Layer 2 of a small transformer language model trained on English Wikipedia (14 layers, counted from 0, width 96).
A neuron's activation on a vector x is SiLU(gate . x) times (in . x), where the dot is the dot product.

Input weights of the MLP neurons that the questions are about. A number n stands for n times 0.0076.
n22 gate: -18 -8 15 23 -1 7 16 -9 2 53 22 -21 35 32 16 -55 -20 -12 -34 6 -9 -23 3 56 -3 52 -10 46 3 -17 0 23 1 -33 -15 12 16 25 4 18 15 26 -86 35 -3 5 -32 14 16 50 8 12 -7 17 43 36 24 -29 15 44 -16 3 15 -4 -15 3 16 -24 17 -25 -1 47 -11 2 38 49 0 12 47 4 42 -17 9 31 64 -6 -25 0 -35 5 53 -6 -17 95 -55 23
n57 gate: 11 -1 29 -17 12 -21 12 -16 6 20 -26 21 43 31 -7 30 50 -7 8 -8 -32 -18 4 8 22 -53 46 5 23 2 -23 -7 36 -46 5 19 -27 -26 49 7 8 -16 17 14 -38 -56 30 -14 13 24 -26 27 72 -16 2 51 22 4 -3 2 0 -1 24 -40 -19 -53 -66 6 -39 61 8 -42 17 2 -24 -2 -7 28 22 -6 -7 6 25 2 -17 9 33 -14 3 0 63 -17 -54 7 54 9
n61 gate: 7 -5 12 -32 -22 -77 15 -13 64 -33 -43 -22 34 -27 -22 1 26 28 -43 -21 25 -60 -30 -47 5 -18 58 12 19 -4 -15 12 -14 3 10 -23 8 1 25 2 -4 -32 -16 12 10 -59 1 13 12 -22 4 2 -5 6 34 15 25 12 19 -10 -5 -2 14 16 35 -32 -3 -28 -47 28 3 -32 -29 -29 -33 1 3 -36 -58 -21 26 58 9 20 -22 -20 41 21 2 -41 29 -23 6 -18 16 12
n81 gate: 8 1 17 28 4 25 2 -18 37 -18 64 -18 21 11 -48 27 -15 -36 -11 -65 18 -20 -9 8 73 17 6 26 55 34 -34 -9 10 38 -39 -13 47 3 -11 30 17 4 31 -85 46 45 -40 -24 41 -5 10 29 8 4 7 -33 34 -13 -40 -51 -6 5 -33 -37 -1 9 14 11 -9 9 -50 -17 37 -23 -6 -3 -6 4 13 -40 -29 -13 -4 0 -44 -35 -15 -25 21 52 4 -10 43 -28 -2 3
n94 gate: -13 -43 -14 -41 -30 -5 -19 -10 -21 -27 3 -33 4 23 -33 -26 -34 -29 -6 22 -5 40 6 -20 10 7 48 39 -34 19 12 34 -18 -1 30 -62 -22 -32 -1 -4 -16 -14 47 7 15 -28 -20 -9 -5 -27 -3 54 -36 -2 -25 4 -26 58 -3 18 18 58 -9 22 -11 7 43 1 26 -13 46 -23 -10 11 -22 -7 -8 14 -12 5 -2 -6 -44 33 1 -8 -32 -17 -4 16 -6 -28 -34 -11 24 -6
n114 gate: -31 -11 20 30 59 -29 -10 -4 -27 22 15 -11 5 -42 29 9 32 -21 28 0 40 -14 32 -27 -7 4 41 -20 -4 -7 47 -2 -1 7 21 12 4 -5 -9 -18 -8 -34 15 21 -20 17 -15 -30 -20 -30 -18 -14 1 18 20 -38 -19 4 56 -4 23 -30 6 -27 -15 -31 -14 35 -30 -15 -14 -48 27 10 17 -12 -26 -2 -20 -35 -12 26 -8 15 37 57 15 -60 53 -10 -3 26 10 12 -44 16
n141 gate: 28 32 16 17 20 -35 -11 -28 33 1 -7 -7 19 9 -4 -5 19 -11 6 18 5 -9 23 -1 -12 23 31 -17 41 34 -23 9 -35 -26 -25 -10 -7 47 41 7 37 -34 5 -10 29 11 11 -37 7 -33 44 58 37 -39 28 -13 1 5 -3 8 -4 10 7 7 -3 -26 15 -2 7 -25 11 -29 4 -25 -28 44 13 -22 -16 -10 -35 15 -29 -4 18 -43 -30 -27 24 0 24 14 -23 -37 9 -50
n167 gate: 52 1 17 41 41 2 31 15 49 30 -28 -53 -40 -23 38 10 -1 39 -2 41 -27 -2 -17 20 -41 38 5 -7 2 11 17 -11 -32 -30 -1 -7 -29 -11 -35 21 18 -49 -2 30 -66 -20 -25 -16 -42 -56 -25 -5 8 -55 23 48 -18 -76 51 12 -59 -29 42 -29 52 -27 -27 -8 8 -13 -13 9 4 -28 11 13 -10 45 -44 6 -12 51 -27 -5 -26 12 18 -36 7 9 -9 -17 10 27 9 -33
n176 gate: 14 26 39 -28 46 20 11 -17 59 54 21 7 -11 -32 1 -39 21 -15 0 -38 -24 -26 -47 9 25 -28 -2 53 44 12 -15 -13 18 12 2 37 12 -24 -14 -23 -8 -24 50 -2 -5 15 -37 -38 -23 -38 9 44 34 -48 16 -4 -15 23 7 37 52 33 -15 -64 13 3 18 20 -14 0 -7 -4 24 16 -32 -2 16 52 15 -2 -22 36 5 -19 22 -36 37 -24 -26 -21 -21 -40 -13 1 17 45
n178 gate: 24 39 10 19 -28 73 -6 -24 -19 3 55 8 -20 -6 7 -14 -60 33 -48 -7 23 36 16 28 -26 -31 -33 -21 7 15 -47 -37 1 -1 -5 -19 -38 15 -9 -14 0 -6 -9 -64 -23 -14 -6 24 -9 -8 -7 42 -11 7 14 22 -39 -40 33 -29 -6 2 -14 23 4 -12 59 -5 14 8 -3 -14 -5 -9 -1 5 11 -33 5 -9 4 -23 27 -42 -10 -44 14 -17 -20 28 -55 43 -7 35 8 -1
n212 gate: -16 15 -21 -57 -35 12 28 14 -17 11 -26 3 46 -21 14 49 0 39 6 -1 33 19 72 -23 45 17 5 36 -24 -6 -1 38 -17 -15 -21 -10 -14 -15 6 18 -27 -21 -37 -19 -7 -29 33 44 -31 -11 32 32 16 -3 -2 2 26 -29 -6 7 17 -17 -33 -21 -41 9 -16 46 23 -22 24 -7 -1 48 -28 39 18 -42 -4 60 -11 76 -67 23 1 -33 11 -3 3 -34 51 23 1 -19 4 6
n279 gate: 18 -15 5 44 30 -38 8 1 45 57 -3 -33 4 36 -12 -7 15 -70 4 -52 -1 -4 49 11 7 -33 62 -12 14 -38 -23 23 -54 -8 15 22 17 20 66 1 -3 -28 -29 16 -31 3 -68 34 -13 27 -36 -7 -6 0 -5 40 -27 -15 -31 -7 8 -7 29 -22 26 -19 -4 -23 25 50 -2 18 -11 5 -68 22 7 53 -22 5 11 -24 2 19 -12 14 -1 8 -11 17 20 -28 -56 11 12 -13
n305 gate: -54 -44 16 3 -37 42 26 8 -30 2 -5 -13 -37 -13 -54 -6 16 -9 39 53 -32 -25 38 -23 0 -5 -66 18 5 12 28 18 0 20 -44 -2 -20 24 26 -24 19 5 18 2 -38 31 16 -10 -35 47 -9 -2 -24 15 46 -12 -3 -9 35 -1 1 17 -33 4 34 16 -11 -14 16 -28 -6 15 -21 58 35 -62 20 55 5 3 14 -90 19 -22 -1 9 21 17 -25 -2 20 3 -26 -8 72 -37
n318 gate: -7 1 19 -13 -13 14 15 49 0 3 6 11 -22 31 -21 -13 13 42 56 -20 -21 49 31 -10 13 68 -25 38 52 9 48 7 -34 -27 0 26 11 -8 -16 29 -48 -17 -14 -32 10 -32 -7 9 12 -27 12 -8 -4 -41 33 19 -2 -66 -8 2 -32 -16 -70 -37 65 -11 8 -56 33 -19 4 -22 10 -3 46 19 -39 36 -13 15 36 47 14 -40 -25 -74 24 -17 -7 4 34 -49 40 40 17 -28
n350 gate: 17 49 16 -40 8 19 9 -24 13 1 -18 -10 24 16 -4 -28 51 -13 -39 12 -27 -24 -5 -30 -43 45 29 25 13 16 20 37 -24 -24 -35 -13 14 -32 40 -5 -29 -1 -43 -10 -55 -31 -22 1 -10 -6 21 4 52 22 -15 12 -58 -19 -7 -17 10 24 13 -36 17 18 -8 11 -3 39 -43 35 -9 -32 -10 26 -44 -45 -9 -32 28 33 -17 16 -29 11 -11 1 9 18 9 11 67 -2 -1 -2
n358 gate: 27 -17 10 15 9 17 -38 13 53 8 25 -61 -36 2 11 -23 7 18 3 -39 54 -19 17 5 9 9 -8 7 -45 15 -39 14 32 -9 -2 -26 -2 3 -25 8 -46 15 -1 -1 7 -22 10 -14 4 -3 -7 -20 0 -19 3 3 -4 12 11 22 32 -37 11 44 -5 32 -20 -45 -7 8 10 30 -6 18 -21 -23 -1 -27 7 -11 48 -32 -3 17 5 -13 12 24 -1 -18 -1 -5 -23 -22 30 -26
n381 gate: 53 45 43 31 -23 -3 -26 23 7 -10 -6 -22 23 -16 -29 -9 52 0 6 0 -27 -44 22 -2 21 -16 60 -11 33 16 20 28 33 16 7 -46 -10 -23 8 8 -30 20 54 -28 3 -18 -13 16 18 -26 -36 -42 -50 -63 -5 -13 -20 2 26 -36 -12 -24 -4 15 14 -14 -18 -14 -27 28 -4 -11 -19 29 -52 -4 42 49 22 1 50 0 41 -10 18 8 -35 -9 -11 -24 -24 -16 24 13 -36 44
n22 in: -30 -49 0 29 -11 -20 -31 -14 16 49 22 13 29 -18 29 -24 -33 -16 -24 22 11 -26 11 38 9 13 -22 64 12 -41 41 12 -24 -14 -5 -9 12 1 1 20 15 1 -40 53 -38 -3 -14 13 -32 10 31 -3 -32 89 28 14 10 17 3 19 -13 31 16 48 -58 3 23 -24 10 -34 33 36 28 8 16 46 -1 -15 -18 -24 -5 -26 -20 -4 72 -10 -16 27 -55 8 38 7 -17 33 -23 26
n57 in: 32 17 -2 -55 -19 -5 0 26 42 10 11 -48 0 51 -16 -19 6 30 -42 -22 40 -26 -2 -2 -10 30 13 -70 -23 11 -27 8 -7 37 -11 17 -8 -1 -9 -42 23 -29 -19 6 31 9 65 -3 -53 80 14 11 28 -1 -50 27 -5 4 11 -15 -32 -49 7 -36 -3 -23 -8 -10 39 26 -8 0 -27 7 -6 27 -21 -11 -11 49 -18 1 -31 -4 -36 -12 2 -60 -34 18 5 7 12 37 38 -34
n61 in: -1 3 14 71 8 24 -7 2 -7 6 -7 52 -24 33 -3 14 -32 -57 42 -24 14 29 -2 20 24 20 -34 -11 -33 4 -4 34 -17 23 8 15 29 -1 -32 4 -5 3 -42 -8 -26 -18 -6 -5 5 32 -48 -50 7 20 -31 39 20 -32 51 34 28 33 -17 -16 -23 8 -9 11 24 -10 -16 17 -27 -50 -15 49 8 -16 6 14 2 0 -38 -23 23 33 -14 12 -52 -17 25 31 -14 31 -10 -24
n81 in: -13 25 55 44 21 24 17 8 -13 1 -17 -2 -28 9 -29 -18 -45 27 30 -9 9 75 18 9 -12 -17 -8 30 4 -7 18 -36 -31 17 32 9 -21 74 -27 9 -18 -48 -33 -31 -5 -44 31 3 61 29 1 -22 14 -33 -19 19 48 9 -34 -16 -51 -33 1 17 33 18 -11 -43 -19 -9 -6 5 8 20 -17 -17 -2 -34 16 59 -18 20 60 -2 -32 -43 -11 -10 14 -24 -5 -3 -28 39 -16 -20
n94 in: 18 -15 17 -13 1 17 -16 -18 -25 -26 -4 -20 -31 4 -55 -8 -63 9 8 -3 8 24 19 -42 10 62 19 32 -40 -7 -5 13 -7 5 16 -42 -23 -14 -11 7 -20 -3 19 1 35 -9 11 -12 4 -15 -10 20 -32 -12 6 26 -11 6 5 35 18 30 -14 11 -8 -10 29 17 2 -31 29 -40 -33 -4 -3 -1 -7 -6 10 36 33 2 -40 42 -16 4 -51 -25 10 12 -20 -28 -14 5 24 -15
n114 in: -15 -33 32 17 5 -41 -3 5 -49 18 13 5 11 -53 3 -40 13 -17 21 -26 11 -17 -15 -47 -13 4 16 -29 -16 5 14 -1 31 16 39 22 10 -10 -18 -26 -17 -7 22 38 -3 5 -11 -14 -4 -48 4 -15 -9 43 21 -27 -9 -26 19 -11 -8 2 21 -14 -19 -29 -2 -11 -3 -35 -2 -36 -16 15 3 -13 -1 12 -1 -5 -17 34 2 51 25 -10 17 -36 34 -16 -36 18 -6 0 -45 -27
n141 in: -1 10 9 23 8 -28 -34 -10 -4 13 -14 35 23 18 -6 -8 9 -15 -3 43 -3 -3 -11 -2 32 6 20 -20 -5 9 -22 -10 3 -32 -1 16 8 10 -15 23 11 -38 -58 19 21 17 9 -28 -23 -17 39 25 14 -21 -4 -34 10 28 -9 33 17 19 21 -5 -32 -5 3 10 31 -3 2 -19 -16 -12 -37 63 11 -26 -28 1 -30 -25 2 -20 23 9 -6 -12 -7 -30 23 8 -26 -32 -7 -24
n167 in: -8 -35 2 -26 -34 32 11 23 2 -30 42 -6 -44 -40 5 -21 60 45 10 36 -20 -15 -4 -1 17 4 18 -39 -8 12 13 29 26 20 -5 -39 17 -19 17 -48 3 14 42 8 -12 27 40 37 9 18 8 -13 8 4 -9 -10 -67 -21 -27 9 19 -22 -12 -50 30 -12 -46 -13 10 59 16 -60 13 -47 29 -35 -47 4 10 15 41 12 -29 -15 8 11 -17 -10 -25 -20 14 15 20 2 -3 8
n176 in: 37 35 4 -1 55 51 -15 22 40 51 10 2 20 -37 3 9 2 38 -18 -17 -50 -7 -46 17 6 11 -56 -7 0 -25 -17 -5 11 -22 -23 5 49 -18 -22 -10 -3 -5 58 1 21 48 -53 -8 -14 12 9 -3 26 5 35 1 -51 0 -15 -11 0 11 -44 -45 4 -1 11 30 -2 -11 -15 -11 35 32 27 24 -10 10 -6 -34 -2 6 26 -5 8 5 30 18 15 -24 7 -52 5 33 23 13
n178 in: 0 1 19 -5 -20 27 19 -27 -8 -7 -2 36 18 -10 -7 3 -70 8 11 8 11 80 7 19 8 -26 10 -23 -12 -30 -21 -25 18 26 -6 16 -14 -1 25 -25 -14 5 -27 -59 -13 -13 19 2 -26 -25 21 55 -24 33 7 19 -30 -10 -7 0 2 4 -28 14 0 -21 49 25 23 7 -3 16 24 31 -7 13 -18 -45 25 15 3 0 37 -51 -13 2 14 -19 6 32 -15 7 -33 -4 -20 20
n212 in: 6 -4 27 -7 43 1 14 30 -29 21 2 1 6 2 -13 20 0 -45 -27 16 -43 17 -22 -24 4 -1 16 30 24 -11 2 -8 -24 -40 -6 27 -18 40 50 45 7 33 -36 -46 -20 -33 -36 -16 -58 11 -61 45 5 21 -9 41 5 25 -16 13 -4 14 6 -12 5 -28 17 -15 35 75 -8 -35 -31 -19 -9 25 36 -31 -14 -54 -34 -7 23 -6 62 -25 27 2 16 -17 19 -35 -25 26 -29 1
n279 in: -26 -30 -22 49 5 -21 -18 -2 13 -4 -12 21 41 -34 -70 -49 -48 -35 -1 -39 4 -8 30 21 5 -21 1 55 2 -10 -8 10 -3 54 7 7 -8 -32 0 -6 -5 37 32 -32 15 -25 15 -18 -33 0 -2 -28 15 26 -8 26 42 4 12 8 -3 13 -7 20 37 31 -17 11 25 -60 -2 42 69 -2 -10 37 58 -27 -13 -40 -23 19 -25 -16 -6 3 -74 -62 -11 43 3 13 4 -13 7 20
n305 in: -25 -4 52 41 4 7 23 -2 -15 -1 -12 -35 -33 -11 -23 18 -12 25 36 18 -34 11 18 -2 1 2 -13 3 -1 -9 -14 2 -50 15 -47 -15 -23 57 7 -78 -8 -15 15 -14 23 -12 -16 -8 37 9 -33 9 -31 -10 41 46 15 13 14 -26 -25 -6 -24 -2 19 20 15 -8 -50 34 29 19 39 -11 27 -2 3 22 -49 -21 1 -87 26 -35 -13 13 35 43 -31 -14 -9 -24 -20 -22 13 -64
n318 in: -32 42 15 -30 -21 45 -31 43 19 -11 55 4 19 -6 -49 -1 -23 29 66 -6 66 6 39 35 -25 29 12 -19 1 7 -29 5 -38 -20 -3 2 -11 -18 -4 15 -37 2 -7 14 46 15 10 70 2 0 58 5 -10 -7 2 10 13 -3 -2 8 -19 -4 -21 2 14 19 -8 -19 19 22 23 -40 -39 -18 -31 -5 -49 -32 -43 -7 11 11 -9 -13 27 -47 -4 14 -20 -7 5 5 -6 -16 -11 -26
n350 in: 6 2 7 -13 -4 -31 -4 5 15 -2 -84 32 1 -17 -3 -7 18 1 -22 50 2 -12 -2 13 24 19 -7 -12 -13 -27 24 23 -8 28 -8 7 -20 62 20 -19 11 18 -4 -10 -63 16 17 -42 -1 50 13 20 10 28 -14 -7 12 40 -19 -29 -13 -3 -17 9 10 22 -37 4 9 29 24 30 -28 -11 31 17 -1 6 -21 13 -19 20 -45 -16 -11 9 -38 -35 -1 -20 -8 51 26 6 -13 13
n358 in: 3 -21 -1 4 11 -15 -23 -6 41 14 -3 -53 -24 -1 -1 -5 13 21 -22 -19 29 -31 -10 -5 16 -16 7 -2 -46 26 -31 -5 15 -29 -7 -19 -3 -22 -17 8 -26 21 -13 -4 15 -24 9 -10 25 -7 -12 -25 -8 -10 18 21 2 9 -1 9 32 -2 12 49 -17 37 -17 -43 -26 2 9 5 -2 -2 -7 -21 19 -35 8 -13 17 -9 11 8 44 -7 33 16 -21 3 -9 -3 -14 -16 16 -40
n381 in: -18 4 -41 -15 -26 -6 -8 9 15 -33 -8 13 -8 -11 0 -20 -3 7 -2 5 7 -8 -14 6 -19 -38 39 -21 -2 6 -33 -2 8 4 46 28 23 -69 -16 -23 -43 32 34 8 20 -14 -24 13 4 -39 0 18 10 -41 -2 -21 2 12 22 42 6 17 4 42 31 15 -11 -3 -75 -26 0 -25 45 -17 31 -8 -44 22 -2 15 44 48 9 32 6 3 -14 6 27 -29 -21 22 3 -63 -24 -61

Each question shows a token from some text and the vector x that enters the MLP there. A number n stands for n times 0.031.

" José": -3 4 10 -11 11 -29 -9 -2 0 2 -11 5 -12 7 21 -5 -7 -14 -2 13 -4 43 -8 -6 9 -14 -47 -9 12 -12 -18 -12 11 9 7 15 13 -21 7 12 -9 14 15 -13 13 -21 16 -15 -10 -13 -31 -2 -8 -1 25 -22 -16 16 12 28 3 8 26 -14 -37 22 -12 -25 0 -2 0 -17 -30 -12 16 8 -18 -20 -8 18 -2 -12 -7 11 -21 2 31 -22 16 -15 22 13 19 0 -36 -8
Which neuron fires most, and how strongly? n114, at about 1.1

" got": 10 -7 9 -53 21 -10 -5 -7 -25 -17 -10 -17 -4 10 -11 -19 -17 11 -4 15 16 -3 -8 -15 -6 -4 -17 -31 -2 16 -12 36 7 -13 11 23 10 -13 24 -3 4 -31 14 -3 2 -12 -14 -6 10 -21 -25 10 10 15 14 -25 12 -8 -26 17 2 34 5 7 4 4 -40 14 -3 29 -3 -14 -3 4 13 21 -11 -33 14 -10 19 0 13 1 2 10 -2 -11 -22 22 -4 8 12 11 -22 -6
Which of these neurons fires most? n350

" April": 18 7 -24 -30 -2 -15 -14 7 -18 -13 -15 27 -17 14 -2 -2 7 -6 3 8 -9 -13 10 -12 20 3 -12 -29 -5 0 -4 -9 -14 -26 11 -18 30 16 -18 14 1 33 5 -4 -25 -2 12 21 -2 -24 -32 -3 1 2 10 -15 -9 11 -13 7 1 15 3 4 -35 11 -8 5 7 12 20 5 -16 -27 11 -1 -26 -11 -2 -9 -16 -37 15 -14 15 -12 10 -8 -7 -21 8 18 -15 -13 -20 6
Which of these neurons fires most? n279

" with": 10 -5 10 -34 14 20 -10 -21 6 -6 -15 -20 -3 12 9 -14 -20 15 -8 19 -4 34 -21 -15 3 -14 -30 -24 5 -8 -3 31 -2 -32 24 22 7 12 15 -1 0 3 7 -15 -17 22 2 11 0 0 -12 16 5 32 8 3 72 -10 -21 5 -7 -8 2 -1 -24 24 -24 -2 5 -5 -1 4 -24 5 19 13 12 -14 -15 4 -24 11 5 -2 5 12 -11 -5 0 36 14 -10 24 3 -5 -3
Which neuron fires most, and how strongly? n212, at about 0.94

"|": -8 -20 -16 -37 -20 -1 -31 -12 -2 -9 -1 6 -27 -34 1 -7 -36 4 -7 8 -10 -15 -4 -2 14 5 -14 -25 -11 18 9 7 -9 6 3 1 -5 2 -14 -6 16 31 8 -2 -3 30 -7 9 -29 14 -13 0 -24 -10 -1 -5 52 10 1 11 -10 -12 22 2 7 2 -21 -8 14 4 16 20 -18 -3 -48 4 -5 -18 4 -3 -27 -11 1 13 -15 -15 21 7 5 -7 13 -9 -31 3 -26 -11
The three highest activations, in order: n176, n358, n212

"ive": -13 9 14 -19 -11 24 2 -17 18 -6 -50 32 30 1 -23 -8 -9 -11 4 0 6 0 0 -16 -16 7 3 13 9 -13 -25 9 16 12 29 -2 1 23 -28 18 -6 17 4 12 27 0 11 -4 -9 40 -32 5 18 -8 -14 14 11 3 11 52 -22 -14 -9 11 -1 -11 -28 -5 1 -13 16 10 -17 -2 3 16 -2 -13 7 -4 -20 18 9 -39 -10 23 8 4 -9 18 14 17 8 -6 -16 -6
Which of these neurons fires most? n57

"1": 27 -17 -1 18 -12 -16 -9 3 1 -19 17 10 3 2 3 8 -25 1 -5 12 -14 -1 -19 -15 -12 5 -32 -19 4 -16 3 -6 1 -1 5 -3 -3 13 1 13 -7 -6 33 10 -6 21 11 30 -8 3 -30 -14 -2 -10 5 34 -9 6 6 -7 -6 20 -20 26 -12 11 -18 -20 26 24 4 22 10 11 -3 -27 -14 -28 -32 4 -1 8 -31 0 7 -2 1 20 6 25 22 6 6 -12 -3 29
Which neuron fires most, and how strongly? n141, at about 0.33

":": 0 10 -9 -14 -14 -6 1 -12 -4 -1 32 -25 -11 22 -7 -19 -27 -17 18 -6 -10 25 17 10 -5 -19 -4 -19 13 -19 5 51 -11 1 22 -4 -4 17 7 17 -13 19 17 1 -8 17 -34 24 0 -1 -30 20 -9 0 -11 -14 46 -2 0 -12 -13 -12 30 -15 -21 33 -26 3 22 -1 10 1 -5 -6 -22 18 8 -3 -27 -26 -12 -15 -3 -9 -15 -19 7 21 -28 -16 7 -4 -10 -3 -14 -4
Which of these neurons fires most? n279

" Title": 21 3 8 6 -8 12 -19 -16 0 -8 -10 33 6 -4 0 -21 -18 4 5 1 -1 1 7 6 -5 10 -9 -15 2 8 0 -19 5 9 14 -7 -28 34 -21 14 13 27 9 6 18 -14 -10 -16 -5 -3 -55 4 -17 10 -9 -50 -4 -10 -3 15 -2 -9 -19 4 -26 10 -49 2 -2 12 12 -21 -12 29 10 6 20 -29 18 -18 -9 -33 8 -28 -4 -1 18 4 -5 13 5 9 -12 3 -16 -13
Which neuron fires most, and how strongly? n178, at about 1.2

" on": 1 -21 17 -9 -10 19 -3 -11 2 -6 -25 0 -3 34 -39 2 -15 4 8 16 -23 -6 -16 13 8 -17 -34 -28 3 -15 -9 7 5 -13 28 15 13 0 1 -3 -4 23 2 11 -12 0 5 7 26 -10 -9 20 -13 -4 40 -1 22 10 -6 7 3 -15 31 -10 -20 7 -35 6 -12 -6 8 19 -28 -14 7 7 -24 -25 -23 -29 -4 7 16 -17 5 16 1 -28 -13 17 7 -18 20 12 -15 5
Which of these neurons fires most? n22

"je": 3 -15 -25 -9 9 -18 -2 -13 12 -13 1 18 -24 15 10 -5 7 -3 4 45 5 -9 -29 -33 -19 8 -24 -6 6 1 -29 -24 21 26 -11 -11 29 3 27 -6 -4 19 9 27 -6 -29 28 -9 7 -27 -3 -8 -3 -7 13 12 -12 -21 -3 -4 23 13 -10 -21 -3 15 2 -2 -4 -25 3 -11 -43 -10 18 0 -5 9 -36 6 6 6 -4 12 3 0 20 -9 2 -7 -5 -4 -9 1 -44 5
Which of these neurons fires most? n167

"ico": -13 -4 -38 -24 -10 -2 22 0 7 4 -26 -9 -5 10 14 -4 -11 -28 -9 24 -22 6 -22 -10 -1 11 -4 -14 2 -3 -20 -2 19 21 -2 4 9 7 -10 -21 11 2 6 7 -25 -23 26 -16 0 -2 6 19 15 -18 -6 23 3 0 20 16 6 12 10 -22 -33 31 -33 -24 3 -13 -8 -2 -31 -22 23 11 5 -18 -6 14 1 19 -7 12 21 -11 26 -13 0 -5 -14 9 1 -3 -9 -13
Which neuron fires most, and how strongly? n350, at about 1.2

"z": 13 -4 12 13 -14 -20 8 5 0 7 6 -15 -5 -4 30 2 -10 -16 -7 26 -9 43 -31 -12 1 1 -4 -21 16 -9 -32 3 25 19 -9 -16 21 -18 29 -7 2 21 -4 24 -12 -34 14 13 8 4 -5 -5 8 8 1 21 -2 -27 -5 10 0 16 6 14 -1 39 4 13 5 -7 1 11 -22 -11 27 0 18 -13 -4 -2 -23 -26 -16 15 7 -16 13 7 -5 -22 -26 13 0 -6 -33 -5
Which of these neurons fires most? n22

" store": 20 2 24 -1 38 -5 12 6 22 9 22 3 -2 -2 -1 -23 -13 0 -5 -6 -14 -3 -13 -7 17 1 -43 -7 0 -2 -12 11 18 -3 46 -25 11 18 5 -2 -7 9 27 2 11 -35 8 0 12 -8 -24 -1 4 -7 0 -20 -11 2 9 15 -2 21 -15 0 -15 40 -38 -2 -8 -2 -20 8 -26 11 1 12 -1 -16 5 -18 8 -12 3 -35 -2 27 -24 -4 25 -2 -6 -21 -3 0 -13 -28
The three highest activations, in order: n358, n176, n381

" their": -18 -18 43 -20 20 0 -3 -7 -17 15 6 28 -5 12 -6 -5 -19 16 -2 2 11 -16 12 -17 -16 -28 -28 -8 -8 4 14 15 -5 -30 -12 -4 0 21 5 -23 7 -17 11 17 11 17 17 12 -9 -10 -20 0 -4 7 37 0 3 -11 -8 -1 12 -1 9 14 -39 13 -60 -6 -23 -9 0 -17 -29 -5 7 8 0 -16 2 -7 -17 1 13 -4 5 -2 7 -17 12 -11 -14 7 6 4 -30 -3
Which neuron fires most, and how strongly? n114, at about 4.5

"\n": 20 -9 7 -32 2 5 -1 17 10 -16 -7 7 5 5 -23 -30 -29 6 -3 0 -11 3 0 -9 2 -13 -13 -36 8 3 15 11 -21 6 -23 -13 4 23 -14 5 10 10 11 4 9 -9 -9 -15 12 6 -28 18 -28 -1 -3 4 7 -16 11 -2 28 -1 20 -31 -9 21 10 21 22 -2 -14 28 9 12 15 11 14 -38 -16 26 -25 3 11 2 1 -13 12 1 -13 8 4 -8 -13 18 8 -5
The two highest activations, in order: n178, n381

"th": 8 -4 22 -10 8 2 7 -7 3 0 -16 24 17 -13 -24 1 -12 3 13 13 1 4 9 -6 -7 9 30 -19 18 -11 -7 -7 2 -15 -2 16 39 30 28 -1 -3 11 28 0 8 -19 -3 14 11 21 1 -8 -6 7 -39 52 2 -16 8 -5 -17 4 -16 12 -10 10 15 8 19 -30 -14 -16 -24 -15 29 -4 11 4 8 -13 -13 2 -26 -14 10 11 21 33 -41 -16 -22 23 -3 -22 -8 -11
Which of these neurons fires most? n305

"Album": 16 2 -27 4 -5 10 -13 -18 18 4 7 27 5 30 8 -18 -2 11 4 -9 -19 12 16 26 22 10 -53 -29 16 4 0 8 22 7 2 2 -5 -4 -22 -2 4 11 20 1 19 -37 2 -3 -2 10 -26 -7 9 7 -22 10 29 2 17 27 -5 -9 -38 27 -18 46 -24 4 -21 -5 8 -26 -9 16 -15 20 18 -24 -2 -3 -5 -10 -4 -6 7 7 2 13 25 5 -15 -6 -25 1 -28 -7
Which neuron fires most, and how strongly? n358, at about 1.2

"ena": -33 7 12 -6 11 -7 19 10 15 12 -4 -12 14 12 2 8 -19 -12 -1 29 3 12 -6 -17 23 21 -26 -11 0 -10 -32 -19 23 6 -7 -6 -1 31 -3 14 -3 16 24 0 19 -12 -5 -4 15 -12 -20 -25 3 -3 -16 13 -3 -13 -9 24 3 -2 -7 -14 -10 32 -6 -11 1 -4 -28 -1 -27 1 -18 3 -19 -26 6 17 12 2 14 26 -10 -7 21 -26 -2 -6 15 11 28 -24 -19 6
Which of these neurons fires most? n81

"0": 45 -8 -13 8 -6 -23 -3 5 2 -8 -5 16 -8 20 -4 -20 -9 -19 3 5 -39 20 -2 0 18 2 -10 -20 16 -32 19 -10 18 5 22 7 -24 61 14 -12 10 8 23 -10 4 11 4 -1 -17 15 -6 -17 15 -34 -17 22 -11 -6 -12 13 -21 22 8 5 -11 11 -22 -10 25 -3 10 30 17 -12 7 -13 -22 -10 -5 -14 -11 12 -9 -7 -1 2 9 18 10 -15 -11 -1 10 -2 -28 12
Which neuron fires most, and how strongly? n358, at about 0.39

" singles": 12 -8 5 -36 20 -10 -26 -1 -17 -11 3 13 17 10 -3 31 -14 2 7 33 -1 11 21 14 18 9 -49 -23 2 -5 -3 13 8 7 -28 -10 -22 -19 -5 -22 -8 -6 6 2 5 8 -19 -4 -11 -9 -24 -7 12 4 -10 25 14 -9 1 32 -4 11 -37 36 -40 37 -19 -10 -11 -14 9 -19 -8 -4 -21 17 24 -12 8 1 -7 -5 0 -15 12 3 14 13 35 8 -21 -10 -13 6 -30 10
Which neuron fires most, and how strongly? n212, at about 1

" Che": 27 -14 -13 7 -1 -15 -3 -10 -1 11 -27 38 7 35 29 -39 -34 7 19 24 -4 20 4 -36 -8 -9 -16 -6 -6 11 -26 -11 6 6 -9 13 15 29 0 17 3 -10 25 17 20 -36 0 -6 -5 -20 6 3 -19 -2 4 -12 -29 9 -6 -15 -25 17 0 -29 20 4 5 3 2 -14 4 2 -20 4 0 -16 -7 -9 -11 2 23 -30 -14 7 -8 13 -5 -10 32 14 -3 9 -10 -12 -40 -13
The two highest activations, in order: n94, n141

" growth": -2 19 -12 -20 -7 -7 6 3 -5 12 -9 6 -9 -16 5 -26 -30 -5 -12 27 5 -12 8 -12 -2 4 -42 -29 15 -4 -39 -20 20 -51 22 -8 -3 7 -11 -12 -16 1 22 4 12 -15 1 12 -6 10 -17 15 19 5 -4 -6 -22 17 16 36 -10 33 -29 17 -24 19 -19 18 -9 -2 -25 -1 -12 -10 -11 19 4 2 6 15 1 15 12 -5 9 1 -12 -4 -4 -28 -1 -14 3 7 -13 -5
Which of these neurons fires most? n176

" ": -1 -31 14 -14 3 -15 -3 3 -1 -1 3 21 4 -1 2 -25 -5 -4 10 29 6 -2 -14 1 -8 -9 -17 -26 9 8 -10 3 -6 -3 0 8 -21 37 -14 44 -17 -10 19 5 -23 1 0 22 17 -1 -10 10 7 -3 -11 23 5 -2 -25 11 10 29 16 0 6 22 -12 -22 5 -17 -8 12 26 25 -4 -9 -1 -11 10 -6 -20 -12 -17 -20 -11 18 -4 7 -15 -14 -15 -17 6 4 -28 2
Which neuron fires most, and how strongly? n57, at about 0.2